Layer 5 of a small transformer language model trained on English Wikipedia (13 layers, counted from 0, width 64).
Take only the direct path to the model's output, skipping the later layers: a vector added to the residual stream pushes a token's score in proportion to its dot product with that token's output vector.

Output vectors of the tokens that the questions are about. A number n stands for (n - 500) times 0.0055.
"ster": 526 783 455 501 546 623 547 568 600 327 630 629 428 657 414 550 372 331 477 454 687 656 429 359 331 589 537 514 465 499 501 461 703 518 602 550 572 451 547 495 581 563 366 328 183 456 472 446 678 421 399 592 447 609 591 458 436 416 426 292 508 512 519 418
"ampionship": 587 574 266 621 574 644 350 719 303 332 483 652 602 494 502 755 402 472 280 411 606 440 533 271 327 396 722 532 506 511 380 498 297 460 597 490 527 466 287 660 421 739 262 479 372 658 705 475 674 423 550 554 669 541 548 579 562 420 449 491 399 486 539 477
"ll": 525 635 504 496 490 556 642 537 564 445 542 610 517 652 428 621 433 531 462 267 610 588 305 394 390 664 435 414 214 508 464 596 539 507 574 520 401 520 458 572 540 316 486 443 174 395 623 497 785 565 536 357 528 528 645 667 330 394 441 652 523 448 551 448
"chestra": 540 528 521 710 440 765 292 653 590 318 718 650 543 656 696 468 273 415 415 325 594 426 367 334 314 502 717 503 511 609 498 527 383 560 282 645 560 979 179 582 511 469 396 402 73 486 691 480 486 497 622 684 544 767 429 581 266 350 415 416 485 484 556 325
"= ": 568 507 317 520 464 718 481 536 374 406 566 738 567 566 396 600 424 488 328 605 511 281 534 557 478 342 565 530 316 492 427 576 310 542 385 397 476 815 504 629 496 724 311 473 265 690 809 392 540 465 557 489 665 593 594 667 521 455 310 441 208 684 467 349
"ision": 525 583 437 658 314 597 596 410 412 356 649 681 511 476 574 696 349 704 357 349 637 343 509 622 452 336 459 444 559 563 419 542 397 533 627 537 566 505 422 509 449 676 326 304 509 509 464 581 659 318 493 524 590 427 509 587 614 484 469 340 527 493 434 502
"s===": 557 450 270 522 554 809 358 841 376 547 484 756 608 538 589 715 436 337 547 310 496 416 293 406 241 315 564 569 421 597 427 471 218 496 388 338 499 584 491 539 512 593 471 398 130 402 628 503 511 524 491 771 646 568 598 550 631 633 559 350 472 608 600 477
"iography": 544 408 465 782 351 718 234 741 591 515 632 577 481 647 742 591 361 448 338 421 630 581 381 444 274 291 421 288 344 601 345 695 421 707 237 654 254 610 361 550 489 503 249 492 345 519 654 498 396 413 755 533 364 551 670 612 727 431 558 422 561 433 578 567
"arly life": 626 361 225 701 509 872 254 851 637 432 494 731 534 672 705 660 313 234 275 216 666 566 376 519 182 327 579 419 294 637 296 645 545 736 327 719 298 604 430 603 428 509 447 323 223 481 669 433 471 519 489 509 752 598 703 514 382 416 515 478 422 574 760 316
"enue": 560 482 343 714 479 455 536 588 711 174 643 633 655 620 555 739 232 491 342 337 615 272 466 459 269 367 617 600 600 586 404 689 491 455 472 555 504 684 315 454 430 677 407 484 411 559 464 426 590 298 609 574 651 417 385 697 591 333 463 408 407 512 457 588
"duction": 542 353 349 704 482 702 665 704 518 366 622 667 648 478 578 583 277 461 444 268 597 392 465 439 288 292 526 433 579 592 408 537 565 495 531 703 391 545 495 526 484 497 477 357 401 364 530 466 515 606 408 519 512 737 583 637 424 440 306 616 552 536 482 340
"- Preceded by:": 566 512 300 731 473 697 470 409 432 593 538 784 593 611 629 690 440 434 517 461 488 334 542 423 294 308 591 544 631 514 398 341 544 582 440 565 536 694 400 597 466 706 339 366 497 498 708 503 666 404 688 364 384 591 451 495 286 466 262 435 360 370 685 366
" living": 563 567 471 514 354 479 435 529 589 399 544 524 471 575 629 531 530 453 423 489 504 509 236 449 379 562 479 402 501 604 477 569 606 657 522 581 321 619 339 553 412 445 482 387 444 525 415 646 441 412 619 504 635 701 693 525 384 536 351 487 576 352 613 480
"cer": 562 471 411 692 439 575 530 548 482 451 442 690 552 461 473 481 356 557 627 208 493 375 451 573 555 587 580 452 575 519 439 528 250 540 566 684 456 555 333 646 537 457 389 420 415 383 534 449 592 528 793 593 539 683 479 663 422 329 386 372 351 376 690 453
"ective": 518 322 427 708 425 713 673 443 344 368 446 769 569 533 659 585 395 466 449 493 751 543 324 335 237 367 711 334 643 507 395 589 460 541 462 576 358 572 459 817 405 592 339 277 513 589 512 557 622 419 359 523 385 620 638 522 580 328 399 537 627 392 476 500
"e.": 557 391 691 520 317 544 612 529 603 253 553 635 621 583 457 615 518 593 329 466 684 296 376 436 508 552 414 501 368 465 496 390 694 599 591 533 476 660 461 614 540 708 308 462 384 268 455 787 494 321 561 696 422 535 610 448 443 297 492 457 521 281 578 430

Output weights of attention head 1. The head adds the sum of these rows, row i times number i of z. A number n stands for (n - 500) times 0.0011.
o0: 352 444 422 545 617 824 613 297 369 577 346 365 510 323 442 781 351 462 615 478 422 435 647 330 333 548 534 396 557 629 491 490 283 461 537 396 499 637 492 576 711 730 466 494 571 644 462 514 627 536 420 548 519 496 602 469 506 543 536 371 427 387 663 341
o1: 499 464 594 437 389 355 573 546 549 430 572 543 472 527 363 611 410 569 439 529 487 403 406 606 511 669 471 632 618 653 557 402 573 314 497 585 479 606 564 605 401 610 486 425 654 503 514 582 520 430 524 745 450 444 254 287 484 570 673 516 476 281 428 342
o2: 572 444 397 382 586 610 537 357 325 593 410 551 342 399 513 713 428 554 797 509 594 508 566 369 402 428 590 481 440 482 414 318 373 470 525 469 641 494 569 512 556 743 418 459 413 594 501 498 622 705 405 491 435 353 535 475 494 479 750 439 498 500 468 386
o3: 425 434 421 633 417 634 638 455 387 637 305 479 460 464 346 472 541 645 589 642 378 543 546 401 400 581 522 486 458 662 524 432 433 482 342 409 588 523 454 509 499 697 628 387 571 523 594 453 501 601 485 409 393 607 436 442 377 518 528 576 528 492 603 598
o4: 564 502 766 254 527 424 560 475 614 612 441 659 499 320 510 536 594 626 565 589 526 577 467 545 504 671 472 455 496 413 362 527 395 478 640 517 505 604 363 368 341 464 435 485 718 472 529 416 408 624 467 554 491 425 397 416 473 387 494 591 548 274 544 525
o5: 543 420 706 514 515 337 526 616 620 485 357 539 378 621 439 420 493 528 527 595 439 667 504 372 310 432 523 434 582 421 519 564 574 552 478 356 545 445 550 513 421 564 652 511 206 497 460 594 461 454 465 411 565 561 748 339 551 399 357 585 748 613 611 466
o6: 544 398 423 721 490 709 497 486 415 452 507 523 597 514 441 451 451 386 557 513 517 295 589 417 450 371 610 403 662 557 535 605 575 470 398 513 540 537 491 393 621 353 508 476 472 583 505 451 502 381 521 413 554 642 512 577 386 601 439 430 499 533 439 474
o7: 328 487 252 436 394 774 528 369 374 602 358 499 607 406 453 620 538 404 520 488 637 254 616 523 545 547 540 559 464 617 483 543 296 556 507 593 570 611 500 413 540 556 519 482 487 696 391 456 444 544 343 417 485 614 405 609 411 644 591 459 383 415 523 597
o8: 522 654 592 349 422 585 688 348 491 578 307 494 423 417 456 467 513 451 268 518 479 556 527 527 487 729 488 448 580 418 670 519 570 417 593 516 557 534 449 563 540 404 441 405 570 378 523 600 523 650 571 455 451 650 441 435 400 419 543 548 447 387 495 517
o9: 637 576 594 267 492 257 467 477 600 322 669 575 484 464 664 418 364 512 284 510 499 567 467 503 749 730 592 640 394 569 410 493 502 423 530 526 352 449 488 494 376 464 567 638 433 585 387 711 523 475 479 697 554 417 495 513 602 491 390 435 317 461 633 432
o10: 441 520 287 633 475 824 570 279 371 470 389 354 436 319 428 593 492 671 535 441 569 373 576 491 522 453 657 523 592 441 624 453 431 484 410 536 543 412 482 564 479 580 503 385 382 552 575 542 529 587 473 412 438 607 532 569 401 391 702 393 486 624 511 446
o11: 544 442 213 554 511 591 399 292 462 578 499 464 387 579 590 577 499 587 597 533 448 491 600 467 564 349 330 541 634 596 590 389 575 528 371 610 483 474 541 453 509 402 542 500 531 652 492 482 444 500 408 414 459 502 558 505 497 507 584 502 453 659 349 360
o12: 542 731 513 503 397 502 560 381 507 551 507 398 383 490 488 601 425 428 398 658 478 363 493 496 628 556 552 489 509 483 959 455 672 481 519 622 528 457 378 539 375 484 410 425 361 512 543 541 464 550 402 511 441 598 340 470 464 493 579 493 596 587 623 358
o13: 523 523 338 551 379 559 568 442 480 510 479 338 489 586 402 705 314 398 353 438 521 381 691 623 494 578 380 564 680 721 700 531 590 433 457 630 520 592 423 605 555 455 430 452 313 598 405 584 456 521 399 502 528 500 494 472 581 573 631 357 416 498 361 194
o14: 498 410 314 750 312 613 385 432 269 438 323 502 488 444 432 263 732 559 600 644 652 412 576 379 440 418 644 602 467 397 591 520 568 617 474 577 608 467 546 382 515 541 628 384 442 425 649 432 579 577 549 299 382 664 505 598 281 582 518 459 429 524 612 621
o15: 420 429 480 491 387 502 470 442 408 593 201 437 499 445 571 618 565 564 754 497 592 628 578 501 359 449 426 366 449 398 510 486 435 579 512 543 567 638 368 347 603 491 354 539 511 568 617 433 375 651 574 311 316 440 503 419 425 634 659 567 563 605 564 481
o16: 429 556 250 345 586 560 459 583 506 653 413 433 416 439 531 530 598 376 713 337 565 591 662 502 287 204 408 385 350 386 406 452 332 560 473 488 602 535 501 327 711 316 482 574 275 534 442 543 538 620 590 356 627 585 630 610 514 506 523 376 710 719 477 663
o17: 521 441 278 525 490 524 397 568 504 420 694 584 555 556 595 438 465 478 494 336 656 423 534 610 492 375 451 489 624 490 410 600 576 560 570 570 514 517 566 530 563 355 469 575 643 432 570 374 496 426 509 462 358 474 433 650 384 624 492 398 446 458 280 540
o18: 600 514 680 294 555 430 564 552 489 396 531 524 404 615 587 458 502 450 424 620 503 591 500 385 339 504 681 491 456 463 344 495 492 567 532 372 516 481 477 419 497 478 560 498 333 416 337 597 781 427 480 528 567 421 670 444 774 463 332 475 534 562 704 380
o19: 511 497 575 445 507 596 502 365 324 504 566 308 525 595 476 499 535 603 471 686 361 590 419 462 612 761 586 555 429 487 595 341 530 623 507 589 532 509 341 530 565 612 374 461 596 401 555 409 434 644 476 562 313 481 340 492 455 539 582 457 483 385 569 471
o20: 782 651 407 434 537 389 527 329 576 472 408 535 453 406 555 626 524 431 359 390 384 565 620 472 535 526 298 487 588 572 359 539 609 394 720 583 335 398 599 555 413 578 474 598 912 375 592 381 411 631 559 538 516 450 564 356 592 459 453 419 261 440 424 414
o21: 719 394 380 454 526 495 602 389 486 467 524 456 490 529 586 503 555 428 421 468 515 450 635 469 623 536 384 513 735 480 481 541 634 430 666 615 512 351 658 424 519 402 495 583 891 418 536 332 236 556 372 428 439 494 521 502 490 485 556 550 420 489 172 396
o22: 632 590 557 427 564 575 462 440 444 593 266 570 486 290 502 520 464 580 645 499 606 525 620 485 398 344 445 426 540 492 401 468 453 422 572 497 563 592 415 616 564 599 372 486 412 460 514 542 490 700 451 475 560 537 471 474 538 387 657 307 581 339 399 417
o23: 776 335 673 362 456 332 647 512 449 497 311 551 511 606 494 424 502 501 562 559 678 523 531 477 629 533 470 568 415 486 457 336 615 408 343 585 715 546 451 432 640 528 407 494 463 368 359 662 603 613 452 292 428 281 362 311 573 599 696 554 617 521 474 359
o24: 592 630 572 591 588 506 383 541 425 531 576 699 520 497 545 526 585 463 420 551 429 291 381 405 485 365 587 515 526 465 334 584 425 441 669 436 396 351 601 530 403 655 645 392 557 507 553 428 562 489 600 629 593 582 429 520 520 493 306 438 403 424 572 521
o25: 697 526 687 397 364 406 536 538 439 439 284 766 628 344 535 502 529 616 461 547 387 435 479 544 557 647 557 604 565 595 303 457 631 486 583 530 595 681 496 516 409 450 346 504 756 247 617 547 509 513 533 395 311 387 373 441 548 464 357 571 420 507 375 576
o26: 471 424 620 545 581 585 487 512 524 343 373 594 494 475 334 476 561 587 635 814 465 498 505 388 596 324 655 458 432 340 527 440 307 496 551 326 398 422 389 502 498 685 412 563 744 548 679 461 320 497 421 531 561 671 442 262 488 463 424 706 494 528 584 578
o27: 494 637 624 468 483 537 348 448 578 544 582 623 445 410 556 402 583 601 460 651 535 321 385 495 730 590 451 522 286 461 384 535 271 458 435 437 464 427 490 406 330 511 665 469 341 673 371 558 614 433 506 483 650 484 544 774 481 397 425 473 540 507 708 655
o28: 517 578 322 475 505 499 452 615 639 405 612 409 596 634 475 579 478 440 581 451 502 454 519 632 405 205 450 501 459 537 666 542 520 584 477 560 438 514 412 539 517 380 389 725 407 516 580 413 347 353 363 467 557 523 441 358 665 543 453 511 653 673 493 465
o29: 561 343 261 572 501 580 463 354 448 655 304 459 585 573 391 609 514 337 772 305 548 532 583 657 371 326 469 477 634 589 384 586 603 529 424 685 534 442 495 410 543 600 579 429 541 533 494 356 433 511 490 294 570 579 604 412 524 557 696 458 450 588 406 405
o30: 308 441 248 807 542 527 534 688 476 360 538 321 569 664 462 530 442 390 564 310 527 612 622 491 363 279 437 353 597 472 682 501 551 628 445 474 459 571 529 633 725 305 470 565 417 496 473 470 498 348 580 392 453 618 595 421 451 631 380 566 592 690 352 454
o31: 634 509 416 376 461 482 577 362 469 611 404 558 443 570 555 673 265 435 523 605 400 354 508 476 508 410 353 552 558 542 572 451 567 461 539 575 502 472 491 462 484 536 335 533 655 649 507 584 319 488 335 537 465 505 421 410 640 587 590 586 521 500 407 443

Each question shows a token from some text and the vector z that the head gathered there. A number n stands for (n - 500) times 0.0027.

"m": 463 492 386 456 488 399 482 507 436 534 490 529 417 442 526 562 400 532 452 597 483 499 385 502 404 548 586 450 564 429 658 427
Which of these tokens does it push up most? "iography"

"ir": 454 519 346 447 469 410 507 481 571 632 518 486 605 594 483 459 424 502 443 510 432 378 416 414 420 452 333 586 505 396 605 379
Which of these tokens does it push up most? "chestra"

" day": 530 594 585 445 464 443 514 483 452 533 625 553 527 653 476 429 457 499 448 393 551 566 591 532 499 517 419 511 530 575 397 513
Which of these tokens does it push up most? "ision"

"ant": 473 540 480 476 353 454 432 493 486 525 534 528 614 584 501 363 471 527 509 534 526 471 454 448 527 403 303 496 500 542 560 417
Which of these tokens does it push down most? "ective"

" jud": 472 446 389 588 441 545 473 537 434 486 493 557 372 413 538 491 581 491 367 468 583 583 366 464 413 460 541 493 479 607 636 423
Which of these tokens does it push up most? "arly life"

", N": 513 472 406 521 564 485 452 521 464 451 451 456 368 414 553 685 525 472 478 538 462 481 369 478 338 596 533 370 540 478 679 416
Which of these tokens does it push down most? "ision"

" he": 590 434 536 535 455 547 467 492 513 476 567 513 541 513 490 535 485 411 530 521 522 520 548 464 509 413 635 469 525 521 486 473
Which of these tokens does it push up most? "ampionship"

" With": 474 394 443 559 568 549 497 492 582 429 515 489 536 407 618 555 468 391 605 534 449 487 348 469 490 600 529 521 407 539 485 469
Which of these tokens does it push up most? "ll"

" successful": 494 513 460 688 277 326 511 656 530 480 499 481 404 492 600 453 527 482 418 601 498 446 366 601 564 597 542 555 395 626 507 571
Which of these tokens does it push down most? "ster"

"il": 427 519 312 476 561 494 422 507 435 451 404 459 400 442 467 725 501 444 447 508 442 485 276 481 318 625 521 376 590 481 743 416
Which of these tokens does it push up most? "iography"

" issued": 583 513 531 544 454 484 507 552 500 487 482 407 466 513 479 457 504 498 577 580 430 491 499 546 472 568 592 396 538 460 593 471
Which of these tokens does it push up most? "ective"

" ass": 462 480 483 440 487 487 505 533 514 460 564 561 458 455 473 441 546 545 393 358 603 690 433 397 572 427 445 513 431 577 530 474
Which two tokens does it push up most, strongest first? "duction", "arly life"

"ad": 413 502 366 501 516 452 439 512 424 445 429 482 411 423 551 687 492 483 430 532 472 511 283 493 358 620 484 351 559 535 713 430
Which of these tokens does it push down most? "ampionship"

" its": 504 505 491 550 496 392 546 644 573 588 382 467 445 529 582 579 571 519 545 539 572 514 530 620 548 608 578 364 455 552 462 634
Which of these tokens does it push down most? "chestra"

"ri": 460 420 420 493 496 442 459 454 381 455 486 489 380 342 655 637 466 562 495 588 476 465 375 473 411 566 514 417 561 500 668 353
Which two tokens does it push up most, strongest first? "iography", "arly life"

" up": 477 454 549 482 434 517 532 441 562 440 651 480 526 461 564 458 460 552 556 530 490 580 475 561 447 559 503 423 515 564 598 382
Which of these tokens does it push up most? "duction"

" return": 493 545 550 540 409 449 487 504 548 520 518 487 503 611 539 412 471 493 491 542 505 516 514 544 517 638 500 430 505 547 447 565
Which of these tokens does it push down most? "iography"

"is": 486 504 441 380 520 497 542 488 547 530 612 528 461 530 415 382 493 557 463 295 562 675 448 390 559 527 382 573 426 413 555 417
Which three tokens does it push up most, strongest first? "enue", "duction", "ision"

"rew": 502 462 533 473 452 504 457 428 563 530 617 461 539 465 538 451 478 495 571 551 557 495 527 510 505 537 548 406 537 500 584 390
Which of these tokens does it push up most? "ster"

" he was": 532 476 551 503 483 466 525 585 486 543 368 531 469 565 525 545 615 466 579 546 499 578 515 620 484 578 527 457 469 489 442 622
Which of these tokens does it push down most? "chestra"

" m": 652 515 589 478 349 532 474 442 428 456 609 551 516 622 404 477 530 414 605 479 505 473 581 521 477 391 573 440 612 525 616 464
Which three tokens does it push up most, strongest first? "s===", "arly life", "ampionship"

" N": 509 403 535 551 596 580 363 297 491 369 466 522 462 329 570 704 574 444 608 605 469 348 593 493 374 518 444 442 579 493 503 403
Which of these tokens does it push down most? "enue"

"or": 464 439 462 510 333 425 439 544 494 654 537 556 523 488 578 485 496 535 481 538 554 451 425 510 479 422 534 448 495 442 585 430
Which of these tokens does it push down most? "ective"

" to a": 455 414 469 406 392 430 479 498 507 633 577 547 458 467 485 411 530 555 512 406 550 499 460 427 544 539 501 517 544 466 498 460
Which two tokens does it push up most, strongest first? "enue", "arly life"

"ise": 531 548 568 415 459 387 518 517 463 523 610 520 518 621 482 426 511 530 468 389 538 539 614 529 514 506 417 511 548 563 426 500
Which two tokens does it push up most, strongest first? "ision", "enue"

"ki": 415 519 348 478 455 416 487 453 563 600 526 480 570 526 490 423 425 534 475 538 441 408 389 448 441 500 328 555 490 456 620 356
Which of these tokens does it push up most? "chestra"

" of": 546 463 556 467 500 384 511 562 498 524 458 584 505 501 526 583 585 519 557 593 569 625 540 521 507 545 513 416 459 442 449 549
Which of these tokens does it push down most? "chestra"

"so": 418 495 464 520 462 515 445 449 389 361 467 461 443 429 515 645 508 498 463 518 422 489 394 500 393 557 476 372 598 568 666 431
Which two tokens does it push up most, strongest first? "iography", "arly life"

" to": 493 455 475 521 560 439 461 519 651 557 577 432 461 401 574 471 540 517 561 547 646 502 486 489 537 650 439 425 412 604 588 336
Which of these tokens does it push up most? "cer"

"'s": 529 470 532 536 459 496 518 545 493 516 474 463 423 464 553 460 513 507 533 506 449 519 466 521 478 609 543 423 503 470 545 476
Which two tokens does it push up most, strongest first? "ective", "- Preceded by:"

"ome": 545 490 528 560 437 467 508 532 526 407 584 545 486 485 515 493 498 520 420 471 579 576 516 475 494 522 567 409 511 623 574 502
Which two tokens does it push up most, strongest first? "- Preceded by:", "duction"

" Sc": 462 422 382 516 556 572 451 435 598 431 478 516 566 437 526 529 476 438 510 484 508 484 356 343 492 476 450 482 450 514 571 451
Which two tokens does it push up most, strongest first? " living", "ll"

" environment": 423 532 445 436 521 461 510 543 520 557 465 506 395 495 476 433 547 571 409 365 599 668 438 486 560 521 399 502 409 535 498 488
Which of these tokens does it push down most? "chestra"

" his": 433 422 429 396 354 393 480 469 492 616 627 587 442 480 478 360 461 606 476 411 548 510 394 377 537 529 419 561 522 519 526 421
Which two tokens does it push up most, strongest first? "enue", "arly life"

" final": 530 517 525 547 488 520 494 527 518 516 458 442 457 497 525 463 487 486 529 536 478 518 483 509 486 630 558 397 513 469 531 495
Which three tokens does it push up most, strongest first? "e.", "ective", "- Preceded by:"

"hi": 379 517 470 541 381 422 423 407 400 468 448 595 425 448 647 499 418 525 514 551 503 467 459 598 500 517 428 534 516 565 471 466
Which of these tokens does it push up most? "iography"

"oc": 559 425 467 612 512 633 520 522 577 347 596 458 477 432 620 527 521 410 563 439 408 495 418 497 457 542 590 485 420 516 573 389
Which of these tokens does it push up most? "ective"

"k": 524 353 559 529 522 532 363 273 531 423 519 515 501 360 603 661 591 457 629 620 550 345 613 469 424 503 357 446 544 524 481 338
Which two tokens does it push up most, strongest first? "ll", "iography"

", after": 428 417 472 489 481 544 488 386 596 521 610 437 510 407 562 434 507 518 629 577 535 540 439 522 482 598 469 406 485 549 626 304
Which two tokens does it push up most, strongest first? "ll", "ster"

" found": 514 437 480 499 570 506 497 536 535 623 332 493 383 466 553 487 558 500 552 516 522 576 488 535 456 575 433 380 440 448 494 437
Which of these tokens does it push down most? "= "